Layer 4 of a small transformer language model trained on English Wikipedia (11 layers, counted from 0, width 64).
A neuron's activation on a vector x is GELU(gate . x) times (in . x), where the dot is the dot product.
The model reads these tokens: "ob" "by" " Sh" "af" "to" "e" " |" " tr" "ad" "itional" " |" " " " |" " " " |" " " " |" " " " |" "\n" "|" " " " |" " B" "on" "n" "y" " P" "it" " L" "ad" "d"

The vector x that enters this layer's MLP at each token. A number n stands for (n - 500) times 0.007.
0 "ob": 632 470 792 261 415 450 380 477 711 173 499 725 550 623 468 463 452 438 487 699 427 236 540 596 472 625 385 504 523 390 558 383 475 448 459 148 514 482 518 685 444 526 385 495 271 610 749 777 249 555 638 750 513 403 399 341 537 481 729 307 663 488 595 561
1 "by": 695 440 663 318 565 499 487 355 626 167 422 740 409 433 404 332 601 513 493 629 386 379 601 597 560 561 372 467 580 268 540 560 364 663 400 182 475 460 598 768 532 414 291 556 165 623 601 857 279 482 674 652 504 474 454 406 621 539 727 456 556 633 526 406
2 " Sh": 440 643 691 289 650 521 395 389 610 280 722 376 713 492 579 491 562 357 654 402 446 296 683 554 512 603 396 497 563 273 725 327 303 770 495 453 524 685 428 689 302 168 432 526 368 522 476 747 379 460 594 745 424 484 414 286 602 469 463 312 622 706 572 450
3 "af": 594 441 882 281 664 446 395 402 683 332 488 688 579 540 647 317 661 314 491 432 589 368 621 647 422 807 357 648 405 341 648 372 389 422 472 295 349 463 513 547 443 338 470 726 207 624 622 627 361 449 606 627 397 361 645 426 494 367 467 269 599 631 640 648
4 "to": 530 353 765 397 476 524 426 435 698 201 513 569 559 545 416 457 739 351 385 673 495 375 642 662 435 788 303 413 586 346 686 369 238 645 480 468 526 499 523 777 386 425 250 519 209 583 706 549 259 415 584 650 486 369 679 376 468 489 709 381 580 612 617 431
5 "e": 485 403 630 312 501 531 484 387 661 205 595 613 544 544 462 349 632 432 435 622 518 520 705 642 534 484 417 417 542 298 705 533 226 573 468 178 624 567 549 619 605 414 258 487 61 625 532 591 167 423 779 620 489 446 639 496 500 503 633 398 568 693 701 429
6 " |": 478 703 514 335 476 604 465 378 617 189 559 430 380 569 313 461 539 400 566 656 363 199 787 662 555 579 318 530 463 476 455 437 407 656 585 283 645 402 573 524 512 479 476 505 168 402 505 794 304 384 656 706 495 340 512 443 414 801 611 412 572 548 833 598
7 " tr": 310 702 645 137 589 558 271 547 491 114 687 296 485 467 628 551 341 378 590 651 641 415 484 311 349 678 353 476 634 385 701 529 554 666 639 350 405 680 376 548 437 510 525 592 244 791 524 583 536 491 518 488 526 394 594 204 644 489 467 553 669 603 552 458
8 "ad": 477 496 732 287 526 354 299 411 416 315 721 519 514 547 482 617 386 449 411 712 435 433 640 648 432 809 313 356 592 351 496 441 556 533 540 286 390 376 445 660 396 476 425 392 164 723 646 863 531 531 581 728 316 561 646 307 552 464 466 337 503 649 669 670
9 "itional": 509 530 583 301 484 528 269 246 541 179 515 741 255 546 420 357 550 402 580 540 335 418 632 589 442 656 394 550 596 285 650 557 472 590 611 266 682 551 527 605 474 603 156 608 293 670 629 715 507 460 735 511 589 395 555 323 499 416 668 326 408 569 788 621
10 " |": 510 708 517 351 442 582 440 381 519 239 612 428 366 596 283 398 556 449 613 692 323 208 708 570 603 513 261 526 500 472 431 474 493 710 661 299 689 389 604 496 498 514 460 479 177 456 481 749 315 369 595 723 495 352 536 397 420 750 583 390 579 571 887 619
11 " ": 453 680 720 521 579 486 378 347 499 25 707 387 562 628 656 396 573 572 614 508 309 454 486 525 525 790 346 398 500 506 560 610 352 701 652 514 633 674 429 392 558 526 567 544 155 578 320 493 340 355 461 599 353 375 369 209 506 733 376 627 549 622 662 477
12 " |": 492 679 499 366 449 486 532 397 569 251 695 397 396 563 313 447 476 490 559 674 375 178 655 615 601 667 248 528 492 544 386 492 431 807 677 405 560 251 612 480 494 419 516 534 178 477 399 561 359 346 578 693 468 342 540 399 500 764 426 479 542 653 891 709
13 " ": 453 672 705 518 582 468 407 352 497 26 710 391 544 621 651 408 546 590 591 508 327 440 476 540 528 824 339 416 502 536 548 618 343 722 649 552 609 636 436 379 580 512 559 548 177 583 299 439 345 357 467 574 351 380 359 221 501 718 337 667 542 631 683 507
14 " |": 500 660 482 377 459 469 541 395 561 261 709 388 391 561 335 455 463 496 563 673 397 181 639 609 612 689 242 528 486 549 391 490 408 806 687 442 546 242 602 484 510 418 521 539 183 490 386 504 371 336 564 679 455 346 549 411 508 759 392 501 523 659 910 719
15 " ": 450 661 695 515 584 463 417 351 488 35 708 392 535 615 646 408 536 605 580 511 331 442 472 541 531 832 339 421 502 548 542 622 343 725 644 573 601 630 441 369 588 513 554 544 197 590 295 415 350 362 465 565 352 379 353 221 492 714 321 687 536 640 707 516
16 " |": 509 642 471 384 464 464 540 391 547 270 716 380 381 557 342 455 459 501 562 676 403 186 627 607 622 698 239 528 483 551 392 482 397 798 689 463 543 245 596 487 520 427 518 540 191 493 387 475 376 336 555 670 450 348 555 418 511 758 375 514 512 663 934 724
17 " ": 448 652 688 518 581 465 422 353 477 44 706 388 524 611 640 408 534 613 573 513 333 446 466 536 535 833 344 425 505 557 543 626 345 725 644 584 603 633 443 363 597 515 546 538 212 592 293 398 353 366 463 563 348 373 352 221 483 707 308 700 529 644 729 521
18 " |": 511 627 460 392 461 462 538 385 533 277 718 374 372 555 344 455 454 504 560 679 407 193 621 602 630 700 244 533 480 561 396 478 391 795 690 477 543 251 594 487 525 436 513 540 201 501 383 457 381 338 544 663 446 348 557 425 512 758 367 522 502 668 954 727
19 "\n": 300 783 562 214 364 469 301 368 489 244 660 624 444 478 226 327 486 614 707 499 460 230 742 451 581 479 393 329 681 643 526 434 539 659 659 678 408 417 497 300 572 448 390 568 318 700 604 447 311 471 498 611 501 562 358 359 524 610 557 658 657 681 752 577
20 "|": 266 803 726 351 317 483 520 313 465 299 669 329 437 542 279 381 560 606 679 518 606 226 618 583 342 515 308 398 489 476 334 523 494 651 525 559 507 384 543 481 352 558 522 471 324 768 456 562 475 531 622 762 520 360 414 321 380 452 588 777 594 594 872 618
21 " ": 422 699 693 537 554 485 433 436 542 179 660 329 609 593 597 392 569 660 616 451 372 409 392 544 415 794 372 266 422 536 447 630 486 760 601 571 678 692 351 462 558 478 536 561 266 511 322 530 281 428 536 595 212 373 368 191 460 678 388 723 435 633 760 524
22 " |": 463 679 482 459 406 487 515 436 586 343 685 359 456 512 283 460 453 561 568 578 476 157 600 618 560 693 260 364 429 544 283 476 545 782 685 535 617 284 544 537 530 389 512 528 261 507 379 557 314 398 624 674 331 313 547 381 503 729 425 606 428 636 963 705
23 " B": 377 601 536 529 642 478 416 395 410 299 726 469 809 402 484 427 397 650 558 481 595 194 468 363 585 547 390 488 386 449 511 476 379 782 568 664 480 609 406 802 388 482 521 453 316 621 647 501 276 477 603 480 383 424 343 43 605 418 583 598 473 791 754 590
24 "on": 487 463 679 320 261 334 506 600 450 322 586 665 488 408 419 336 483 554 352 524 515 344 495 276 499 763 424 445 547 435 566 444 475 611 613 542 248 603 617 792 533 410 365 453 399 657 607 525 54 545 683 651 238 558 591 485 508 477 421 660 578 527 891 688
25 "n": 598 241 692 335 375 558 391 501 443 319 470 490 522 405 471 532 366 644 400 649 546 384 416 493 492 735 443 467 634 559 661 450 421 519 514 521 439 784 479 692 427 351 283 338 224 678 363 617 282 510 573 800 524 242 536 370 415 586 504 602 472 596 961 694
26 "y": 285 321 532 283 504 422 284 558 373 303 508 682 341 333 339 437 663 505 638 645 587 364 462 528 480 648 449 558 560 558 710 424 401 494 357 524 660 631 548 711 496 553 280 407 211 729 514 575 294 447 638 808 413 411 577 415 614 572 490 423 364 753 894 514
27 " P": 246 500 644 471 440 321 265 387 424 433 695 408 744 442 715 285 456 577 522 426 440 325 454 534 599 631 415 567 487 368 665 528 317 685 608 785 441 744 536 727 314 477 522 484 363 605 493 496 343 495 588 558 468 446 275 263 336 509 674 487 404 734 898 512
28 "it": 492 300 669 266 494 495 515 463 451 353 560 646 573 594 346 457 340 645 527 515 497 374 525 619 582 708 447 238 437 492 429 554 185 612 400 718 509 659 577 774 413 576 548 631 191 674 592 470 457 368 478 667 393 295 750 511 335 273 416 502 346 623 876 574
29 " L": 268 443 649 618 518 706 359 491 477 341 632 199 712 347 546 362 370 517 564 466 519 348 501 513 642 524 432 464 521 456 754 565 170 666 573 615 491 666 557 707 311 289 381 397 350 605 479 496 326 585 456 672 442 501 451 205 598 526 594 489 429 600 960 588
30 "ad": 377 336 636 410 578 392 410 356 271 405 563 449 510 426 451 644 436 467 393 619 420 399 630 753 587 701 323 482 538 404 688 364 465 625 552 537 319 537 380 608 354 598 542 396 298 711 630 589 490 469 624 754 274 506 712 270 472 339 302 334 538 717 893 744
31 "d": 421 109 548 287 553 591 346 426 374 381 596 535 400 335 477 567 520 404 498 564 494 422 453 502 329 639 375 556 606 508 752 551 248 583 666 529 649 765 255 687 590 521 423 443 361 614 532 443 359 388 570 747 489 369 613 391 305 379 593 512 593 571 934 756

Each question shows the input weights of one neuron of the MLP. A number n stands for (n - 500) times 0.0012.

n43 gate: 323 382 619 469 566 456 631 569 657 474 518 379 449 563 323 428 516 559 576 469 408 665 424 539 746 598 684 583 531 450 415 553 582 481 522 597 387 282 497 435 447 302 439 384 469 600 516 572 386 556 602 475 384 502 518 602 509 421 543 548 487 417 445 531
n43 in: 683 486 511 371 441 606 504 393 332 475 460 731 514 492 620 583 482 472 511 486 423 479 466 470 365 232 454 535 595 586 589 479 579 382 360 393 487 747 561 472 402 617 436 569 493 475 560 457 461 557 447 437 638 423 441 401 417 669 560 541 547 557 629 454
On which token does it fire most, and how strongly? 1 "by", at about 0.2

n163 gate: 706 362 345 351 572 586 444 538 380 354 454 478 526 651 664 471 455 380 582 500 445 411 440 476 398 537 408 657 562 544 553 507 498 568 411 483 582 642 662 461 596 467 359 596 535 611 635 401 556 418 541 543 466 384 592 666 462 288 392 426 447 429 528 633
n163 in: 678 367 281 304 561 622 534 547 417 384 420 421 576 638 558 418 475 452 518 444 478 420 504 411 410 564 413 648 589 557 549 459 495 529 480 432 667 672 645 474 473 544 429 693 499 584 622 523 506 425 531 487 599 421 531 615 381 328 308 425 563 484 508 578
On which two tokens does it fire most, strongest first? 31 "d", 9 "itional"

n99 gate: 294 607 599 617 544 536 464 483 600 485 461 470 631 444 301 453 476 414 520 538 533 478 526 374 685 470 599 361 559 620 402 474 512 614 436 355 513 463 464 780 533 502 513 648 506 553 346 513 441 527 557 429 390 620 376 623 528 374 389 474 442 513 401 577
n99 in: 645 366 389 392 512 498 641 533 360 442 555 604 389 541 519 481 601 606 478 450 628 516 472 436 443 545 294 611 423 346 655 541 423 418 456 587 532 550 381 309 352 490 585 451 528 449 730 495 486 461 496 469 704 432 418 468 433 715 485 556 603 460 642 503
On which three tokens does it fire most, strongest first? 23 " B", 24 "on", 19 "\n"

n6 gate: 490 728 397 658 530 453 659 432 593 445 399 515 513 525 437 219 387 575 430 622 337 414 541 501 627 617 284 442 545 511 655 604 582 257 322 603 511 507 464 612 342 340 609 428 395 474 660 337 547 597 466 534 455 662 549 562 529 519 639 461 511 358 471 548
n6 in: 389 383 498 345 500 614 445 639 436 492 503 672 599 536 623 510 505 481 451 522 533 691 573 651 499 384 458 355 314 422 308 458 596 453 463 455 583 594 594 478 643 611 252 490 586 481 527 641 516 570 399 459 473 355 543 383 395 464 580 488 557 536 511 432
On which token does it fire most? 0 "ob"

n1 gate: 484 610 527 369 407 478 414 524 525 394 491 508 500 596 353 503 491 495 565 441 395 467 551 535 536 509 523 546 498 542 415 472 632 466 573 583 497 424 434 487 517 457 525 467 511 569 521 501 370 515 540 538 347 514 487 518 494 548 545 590 629 534 542 568
n1 in: 563 579 404 516 503 567 461 513 579 609 350 497 532 533 485 571 527 515 499 388 509 537 532 461 510 453 518 481 448 588 389 479 637 382 604 523 549 440 472 513 504 409 578 539 567 474 435 504 413 526 628 375 441 443 503 566 494 526 442 561 528 418 443 513
On which token does it fire most? 29 " L"

n17 gate: 576 199 481 459 552 565 366 418 359 696 451 582 594 535 507 419 616 439 516 608 453 329 370 493 652 306 522 845 433 516 414 405 516 519 501 457 600 509 393 454 539 407 472 382 328 491 451 713 579 454 517 696 655 539 682 548 432 632 557 458 517 557 516 334
n17 in: 593 323 424 483 405 505 446 395 438 550 602 441 610 323 593 449 610 490 493 656 425 404 527 250 414 484 579 626 541 604 351 497 537 807 482 506 610 414 651 422 540 591 504 510 310 500 520 487 550 617 563 619 606 518 351 418 406 832 494 387 382 425 486 457
On which token does it fire most? 10 " |"

n106 gate: 460 355 364 609 570 401 431 601 430 470 419 584 468 569 665 351 395 581 253 450 512 509 594 642 575 475 430 556 613 320 378 579 506 476 490 376 548 653 720 313 534 464 530 483 546 557 650 603 559 484 388 373 455 394 554 432 343 604 659 470 565 602 572 395
n106 in: 439 537 529 456 606 588 409 483 542 599 377 403 413 531 456 548 468 452 554 314 448 527 652 478 375 455 384 499 465 513 562 446 518 509 515 660 354 632 554 519 484 615 573 477 622 550 395 543 464 533 633 333 505 412 560 387 486 672 633 452 617 420 456 447
On which token does it fire most? 27 " P"

n121 gate: 403 637 513 564 468 473 520 347 725 450 672 448 491 615 576 549 597 476 414 430 542 583 665 489 388 598 511 389 447 501 433 520 508 458 466 571 386 483 587 615 464 667 561 556 502 529 268 518 511 383 458 322 325 539 631 577 462 407 458 433 315 464 586 551
n121 in: 712 388 501 581 628 423 420 496 512 563 345 374 311 401 551 567 487 431 553 579 576 387 490 619 390 425 525 555 625 456 394 472 409 485 358 538 568 692 619 481 417 472 503 562 487 619 502 517 372 365 650 489 514 463 482 632 536 351 458 530 504 634 508 582
On which two tokens does it fire most, strongest first? 28 "it", 3 "af"

n150 gate: 584 512 630 478 377 519 517 465 406 426 432 320 597 551 454 491 447 423 340 573 383 449 618 495 554 718 534 643 445 265 531 283 624 323 530 620 673 361 478 548 648 739 437 512 660 567 385 395 403 446 666 492 547 462 442 461 659 385 579 599 657 393 353 666
n150 in: 568 438 584 434 617 471 558 299 320 383 291 651 455 728 560 471 314 463 474 517 597 472 506 507 475 674 523 486 546 525 525 414 419 473 581 542 613 284 501 581 496 543 684 527 663 402 486 330 343 376 435 386 461 515 459 435 671 462 484 616 527 507 553 713
On which token does it fire most? 24 "on"

n140 gate: 489 526 481 401 679 474 643 455 607 574 385 534 564 441 606 645 292 485 537 523 412 538 409 616 460 422 446 577 307 285 522 615 654 517 676 551 499 550 511 474 442 513 351 572 557 337 527 377 438 378 571 520 463 706 365 528 497 387 520 449 519 505 559 511
n140 in: 493 461 380 528 314 468 304 586 480 702 654 476 560 655 416 535 546 586 434 546 367 388 492 324 502 551 533 533 545 588 592 497 404 416 314 423 551 584 386 578 587 373 536 617 516 506 409 583 368 712 470 503 404 444 601 462 508 738 440 453 569 710 372 380
On which token does it fire most? 20 "|"

n172 gate: 480 540 659 569 683 518 459 580 464 576 278 541 513 501 410 498 605 467 552 535 664 393 581 337 472 582 618 386 485 364 477 488 482 410 492 501 416 530 508 404 426 348 538 675 613 510 670 571 402 522 394 357 485 488 438 459 636 455 411 344 618 431 518 614
n172 in: 506 462 493 683 589 392 427 519 423 607 355 609 469 585 473 378 493 364 578 504 627 431 728 326 346 398 470 323 424 517 506 506 463 460 494 456 514 564 640 511 302 474 581 652 672 419 672 550 475 489 457 449 371 618 403 407 578 508 561 333 679 487 526 674
On which token does it fire most? 3 "af"

n38 gate: 479 521 553 424 464 380 414 607 461 547 681 687 450 362 334 351 576 485 427 753 401 276 538 352 532 390 654 605 635 727 528 472 452 513 509 432 507 304 542 411 543 540 507 409 554 525 431 522 487 775 393 429 581 691 431 369 490 517 507 463 758 548 491 445
n38 in: 505 462 549 538 603 618 353 533 482 483 527 566 427 472 464 354 432 595 422 687 297 549 427 448 675 427 564 609 564 623 478 367 422 526 399 432 571 518 610 453 494 626 373 441 409 540 571 509 621 503 456 531 735 562 339 503 342 530 481 471 706 449 513 375
On which three tokens does it fire most, strongest first? 19 "\n", 0 "ob", 10 " |"

n30 gate: 371 476 662 282 401 550 415 275 740 458 515 529 371 278 528 481 514 522 534 555 687 570 419 698 442 669 520 671 287 586 524 424 549 503 255 490 504 445 619 331 569 495 588 539 593 393 702 402 512 558 521 425 588 423 458 541 367 471 559 445 500 494 564 444
n30 in: 382 411 749 477 393 370 428 251 610 424 520 516 511 270 530 585 387 610 343 499 585 666 537 720 509 667 517 621 393 543 603 368 516 481 369 408 385 442 573 327 469 457 588 507 534 486 744 400 496 637 408 471 616 373 420 584 443 651 486 449 684 480 584 597
On which token does it fire most? 3 "af"

n49 gate: 420 543 627 596 420 509 376 603 427 376 556 353 566 383 553 500 632 422 649 670 640 577 407 569 538 559 482 457 257 407 575 507 361 376 511 613 467 462 663 604 636 572 501 509 511 546 493 649 460 680 622 448 439 446 325 602 353 490 444 324 365 391 412 488
n49 in: 387 313 561 436 571 506 464 586 432 366 578 563 429 451 298 564 566 580 505 420 497 467 551 512 519 477 602 458 454 542 434 387 460 514 355 503 625 392 554 731 539 519 526 606 483 499 628 507 385 562 519 482 624 434 446 666 481 401 451 713 442 626 484 370
On which two tokens does it fire most, strongest first? 26 "y", 4 "to"

n151 gate: 539 500 438 507 537 532 407 506 514 461 335 401 305 593 576 537 416 391 597 699 551 494 521 455 426 492 560 571 604 522 545 494 428 390 421 443 390 663 451 350 496 523 607 507 504 670 746 667 517 445 430 478 208 517 531 518 604 475 330 615 672 521 389 500
n151 in: 512 320 568 656 455 491 434 443 419 275 563 410 352 586 417 447 489 525 532 753 635 587 605 519 477 540 603 610 606 585 384 473 441 290 537 500 477 617 469 240 441 395 515 615 492 686 654 774 566 535 428 429 365 410 494 591 560 550 333 499 511 423 441 472
On which token does it fire most, and how strongly? 7 " tr", at about 1.9

n160 gate: 381 618 549 541 377 489 641 744 446 370 302 422 495 487 496 605 525 660 562 389 561 520 426 551 617 560 477 617 461 462 715 618 501 467 450 482 600 502 668 303 563 384 480 509 340 597 663 582 456 619 447 425 447 563 483 316 391 318 695 483 375 301 439 576
n160 in: 329 670 535 667 553 461 536 551 558 473 471 463 505 400 382 356 490 426 509 474 539 470 293 531 508 479 383 502 588 474 586 525 410 527 459 520 430 501 482 547 377 536 476 641 569 618 471 281 594 687 456 590 495 486 510 488 570 440 671 508 421 532 334 591
On which token does it fire most? 29 " L"

n87 gate: 374 313 518 534 523 301 386 421 472 408 365 449 386 535 712 123 455 359 602 529 420 528 575 505 335 319 402 505 672 531 532 375 476 595 615 345 555 543 501 433 521 715 651 482 634 586 655 610 558 593 469 433 594 384 485 512 620 442 709 671 436 590 441 552
n87 in: 474 584 359 414 482 518 384 719 549 642 677 436 445 593 466 591 504 558 399 508 533 518 480 415 441 513 486 654 457 511 461 517 470 454 594 497 602 737 584 452 595 206 166 486 511 526 537 626 555 507 533 418 229 613 571 472 623 580 241 351 685 278 486 491
On which token does it fire most, and how strongly? 7 " tr", at about 1

n115 gate: 461 557 462 582 738 438 714 458 536 446 503 564 561 470 302 383 334 436 548 409 482 389 477 431 458 529 569 617 360 448 616 486 423 445 772 506 518 376 414 395 515 552 806 461 552 523 402 424 449 548 524 491 478 623 571 478 504 476 411 456 627 366 462 721
n115 in: 538 347 515 470 386 653 372 717 535 418 483 446 465 373 626 576 652 659 563 487 576 436 511 516 582 473 420 292 544 442 340 592 633 445 378 471 556 562 459 580 638 525 299 539 352 401 478 614 586 452 567 599 554 343 464 530 393 534 450 650 381 542 435 515
On which token does it fire most, and how strongly? 22 " |", at about 0.3

n76 gate: 481 414 466 493 474 486 440 482 365 407 739 662 470 424 403 449 592 508 337 771 374 482 544 587 467 704 616 610 498 443 407 547 626 572 375 506 426 443 619 220 482 538 656 622 521 554 505 470 480 595 582 497 614 577 326 322 588 277 530 463 614 335 456 498
n76 in: 389 538 572 557 411 445 541 393 556 528 552 478 579 368 576 506 639 479 386 482 437 520 478 579 476 541 427 653 512 392 484 514 490 535 339 525 531 541 620 518 475 510 724 305 560 566 376 452 695 542 448 614 551 471 519 286 574 360 747 470 502 424 531 216
On which token does it fire most? 20 "|"

n171 gate: 628 426 678 486 320 541 555 384 656 481 464 591 348 456 679 396 327 430 368 460 395 591 652 498 507 513 638 637 495 674 569 351 497 581 317 673 371 655 549 494 509 517 610 603 445 505 278 364 442 295 630 422 537 573 505 476 394 418 612 450 530 513 549 494
n171 in: 545 501 599 568 444 505 581 421 747 569 521 602 602 551 512 502 427 443 431 427 375 546 558 327 477 451 586 570 453 541 661 341 507 442 348 627 312 558 440 501 446 524 737 440 570 475 413 363 301 461 415 524 591 327 564 549 434 535 705 526 447 483 679 340
On which token does it fire most, and how strongly? 27 " P", at about 1.3

n27 gate: 335 505 395 417 701 615 625 607 450 516 499 703 482 586 246 409 418 550 522 596 437 445 548 367 500 573 730 563 458 404 502 601 636 572 482 455 437 283 371 449 423 448 504 485 572 581 605 451 440 603 519 488 592 504 456 364 598 580 483 476 434 324 471 532
n27 in: 502 546 403 491 573 491 473 641 508 497 602 533 419 555 392 541 280 523 518 402 452 490 622 293 482 684 642 505 552 518 498 521 492 586 362 491 439 352 558 516 453 436 625 507 525 363 526 430 519 332 611 471 420 597 430 497 612 488 446 599 463 522 476 681
On which token does it fire most? 19 "\n"

n4 gate: 585 574 590 419 437 626 498 532 513 325 364 623 426 509 490 523 642 684 368 401 423 489 513 727 627 533 503 612 613 562 642 563 569 235 515 441 667 246 382 433 528 384 558 421 549 719 633 484 371 495 435 466 353 443 635 517 410 571 377 478 461 390 573 354
n4 in: 537 450 616 414 472 624 418 400 619 389 406 524 451 474 557 528 530 540 360 495 396 594 487 758 641 448 525 585 447 630 672 580 575 361 496 427 521 406 511 457 629 448 487 407 570 768 577 474 496 417 513 475 425 331 440 557 387 461 431 440 576 524 492 361
On which token does it fire most? 3 "af"

n161 gate: 534 427 556 385 507 594 465 486 557 551 505 550 540 694 560 610 656 435 359 541 485 339 334 610 524 609 555 384 385 425 376 567 592 352 669 660 478 569 530 445 538 291 491 568 506 396 554 493 386 648 692 477 547 516 156 553 220 668 403 554 548 528 494 496
n161 in: 563 366 614 378 547 471 410 440 463 596 526 502 550 418 615 571 709 346 609 285 458 276 413 749 749 521 589 431 226 395 510 476 378 406 547 546 553 536 635 413 438 606 451 429 437 475 422 457 508 512 487 606 667 514 260 661 447 487 609 519 560 639 473 456
On which token does it fire most? 27 " P"

n25 gate: 363 191 502 512 559 983 430 439 451 559 354 650 507 582 456 417 584 524 495 358 505 564 492 365 423 497 408 560 450 316 428 692 567 599 439 466 595 373 515 453 481 505 471 499 603 653 587 695 494 434 434 373 503 470 510 475 463 692 617 386 652 470 477 488
n25 in: 442 392 407 480 660 687 562 561 580 444 190 694 482 531 320 484 582 452 395 533 634 606 574 304 546 383 466 582 491 425 408 488 489 475 514 455 721 558 628 301 537 516 495 200 544 433 420 710 529 502 567 450 457 526 475 330 575 550 622 513 694 411 554 432
On which token does it fire most? 1 "by"

n149 gate: 473 435 551 392 467 637 421 395 560 547 489 551 580 456 720 623 559 428 583 558 494 469 470 579 590 694 637 263 320 374 520 504 451 587 538 353 477 242 596 234 385 539 575 470 499 683 647 471 598 515 433 392 623 502 422 510 538 546 378 418 365 616 491 670
n149 in: 492 482 497 575 482 419 471 439 509 460 451 578 392 626 448 467 308 556 510 485 379 488 373 534 583 467 447 449 636 552 560 452 641 418 178 477 649 513 585 761 492 383 565 408 394 542 592 488 452 381 519 629 506 701 457 580 538 427 660 687 410 497 551 384
On which token does it fire most? 8 "ad"

n14 gate: 356 404 520 601 620 633 486 535 575 469 416 643 476 281 355 464 674 560 423 558 271 463 533 462 449 690 628 743 507 434 464 518 559 596 353 480 452 568 676 472 340 534 361 490 431 419 342 431 613 482 561 572 606 485 468 526 510 303 504 564 659 463 393 619
n14 in: 491 429 457 592 635 519 466 416 653 374 403 443 571 276 433 350 659 660 510 645 299 523 579 324 450 539 646 684 455 540 604 543 447 617 533 490 481 605 629 515 362 574 475 456 398 406 536 485 592 347 465 501 478 495 442 622 555 275 411 518 631 419 411 651
On which three tokens does it fire most, strongest first? 1 "by", 9 "itional", 4 "to"

n119 gate: 696 507 436 501 451 606 287 368 261 630 604 589 658 533 486 546 543 511 407 563 512 542 447 580 552 531 510 722 548 377 567 552 568 394 689 371 484 517 498 225 585 430 575 452 403 518 554 610 462 571 391 532 503 261 341 428 416 450 565 583 703 373 449 453
n119 in: 681 445 347 557 342 547 174 418 423 498 682 536 607 516 460 641 589 513 512 563 556 557 359 612 578 515 675 640 605 443 489 540 601 498 365 385 440 437 543 318 611 468 553 475 404 551 539 666 515 429 418 470 447 438 444 432 404 467 470 610 663 388 478 513
On which token does it fire most? 0 "ob"

n190 gate: 570 600 591 531 578 494 531 547 599 400 367 630 503 373 472 487 452 557 431 513 593 298 475 449 371 534 479 439 514 479 601 594 429 442 526 528 664 412 553 414 467 426 612 551 502 493 354 525 487 311 649 401 432 453 607 557 528 363 487 533 340 512 537 621
n190 in: 510 453 529 576 494 443 627 442 491 484 520 573 518 448 492 570 506 487 411 459 593 336 516 386 472 579 513 472 416 489 549 650 621 441 611 639 675 383 665 333 498 511 679 425 521 407 457 355 536 373 521 439 481 461 495 532 555 479 439 513 346 564 521 543
On which token does it fire most? 22 " |"

n125 gate: 459 445 447 345 425 432 542 589 443 395 431 523 437 555 592 424 535 617 490 559 480 495 533 527 548 473 388 609 528 567 640 434 450 577 474 468 328 457 575 406 695 280 611 527 504 494 652 450 493 494 400 495 660 602 625 499 409 554 486 407 532 410 552 449
n125 in: 521 572 445 385 487 445 393 525 468 474 527 530 406 517 526 575 505 444 504 588 448 433 433 425 494 499 551 554 695 520 578 593 573 563 374 525 320 367 515 312 741 465 660 526 516 501 647 533 528 493 397 372 520 475 532 456 504 558 481 432 560 528 511 405
On which two tokens does it fire most, strongest first? 19 "\n", 7 " tr"

n174 gate: 362 681 486 642 334 870 643 597 465 411 391 473 559 671 638 381 663 443 441 570 566 399 359 426 380 400 507 482 339 398 644 414 384 387 397 347 443 610 477 486 377 630 474 374 459 651 635 493 426 525 418 634 559 774 554 567 395 514 629 490 440 518 437 552
n174 in: 491 464 500 500 384 758 658 451 559 552 500 559 632 544 398 404 522 451 497 462 719 352 340 574 502 388 480 564 344 574 716 379 419 325 472 334 552 572 645 552 466 619 426 431 431 511 500 474 557 474 430 521 535 405 498 465 499 498 789 540 452 336 535 499
On which three tokens does it fire most, strongest first? 0 "ob", 29 " L", 5 "e"

n124 gate: 582 510 749 725 403 686 451 506 501 462 492 464 610 507 488 335 472 586 569 621 429 528 808 446 687 391 613 409 296 481 544 513 438 459 440 486 419 451 401 334 422 354 456 315 478 506 657 634 621 522 609 489 505 286 438 655 333 521 567 593 544 364 449 492
n124 in: 547 439 717 565 416 384 484 522 610 301 521 429 532 598 523 448 445 574 439 448 560 547 732 501 644 399 509 545 501 465 622 491 374 407 468 639 592 646 406 420 530 387 584 286 584 523 526 396 517 396 667 398 504 344 360 718 455 433 578 687 551 333 567 412
On which two tokens does it fire most, strongest first? 5 "e", 29 " L"

n19 gate: 592 515 503 413 387 601 556 543 344 448 559 488 494 534 460 599 477 680 390 627 264 594 404 527 654 395 497 539 566 431 515 409 470 586 530 495 420 560 507 418 401 486 437 372 478 477 405 561 520 720 245 693 639 389 451 573 546 517 640 507 666 546 450 239
n19 in: 526 445 540 526 573 576 551 448 380 442 457 527 472 538 557 623 537 509 240 615 352 526 540 541 577 512 551 503 369 519 448 312 475 389 478 464 437 407 435 600 463 474 651 245 583 677 181 655 478 555 428 566 480 606 500 521 466 529 701 512 644 545 554 370
On which three tokens does it fire most, strongest first? 25 "n", 1 "by", 0 "ob"

n182 gate: 446 478 521 364 252 480 472 447 382 458 362 371 423 436 378 561 362 311 618 415 398 591 588 530 630 562 500 556 560 688 524 439 477 443 489 518 588 369 517 705 504 479 333 502 551 568 509 732 460 827 517 513 595 551 727 464 724 406 555 531 396 554 355 509
n182 in: 426 413 603 427 427 581 518 491 252 470 405 441 411 419 385 637 336 404 534 502 379 585 571 507 536 585 581 641 596 668 482 367 500 463 401 444 494 264 410 734 537 469 348 444 509 573 541 556 471 816 604 439 652 500 731 421 614 463 622 581 424 575 440 437
On which two tokens does it fire most, strongest first? 8 "ad", 26 "y"

n64 gate: 551 502 613 383 455 478 459 508 394 589 541 480 593 318 537 487 560 386 477 453 529 546 515 613 537 527 355 468 330 374 497 525 548 387 386 491 354 566 691 550 516 623 462 571 402 356 649 355 613 519 391 377 559 519 541 717 482 366 833 359 646 443 561 591
n64 in: 608 491 621 429 561 605 307 485 517 652 540 331 802 538 487 600 700 314 470 506 591 419 487 538 429 455 514 430 343 368 386 419 598 428 439 525 395 545 630 484 556 584 354 454 450 562 488 477 650 485 433 595 448 498 494 670 404 492 498 519 572 416 510 437
On which two tokens does it fire most, strongest first? 3 "af", 4 "to"

n101 gate: 759 533 527 429 512 460 537 642 558 616 681 328 603 419 343 328 400 669 473 544 589 603 461 374 569 653 592 318 449 374 386 510 573 285 666 261 498 372 510 552 616 307 514 346 565 534 478 381 446 614 542 623 592 314 510 455 510 511 401 622 468 622 360 650
n101 in: 408 671 419 447 406 546 454 536 402 580 447 721 489 418 712 691 317 594 404 715 382 549 561 663 589 526 106 509 505 519 649 604 493 411 379 570 597 552 634 453 445 396 446 486 498 599 388 518 429 444 429 430 552 584 427 469 479 323 573 522 444 547 521 427
On which token does it fire most, and how strongly? 25 "n", at about 0.75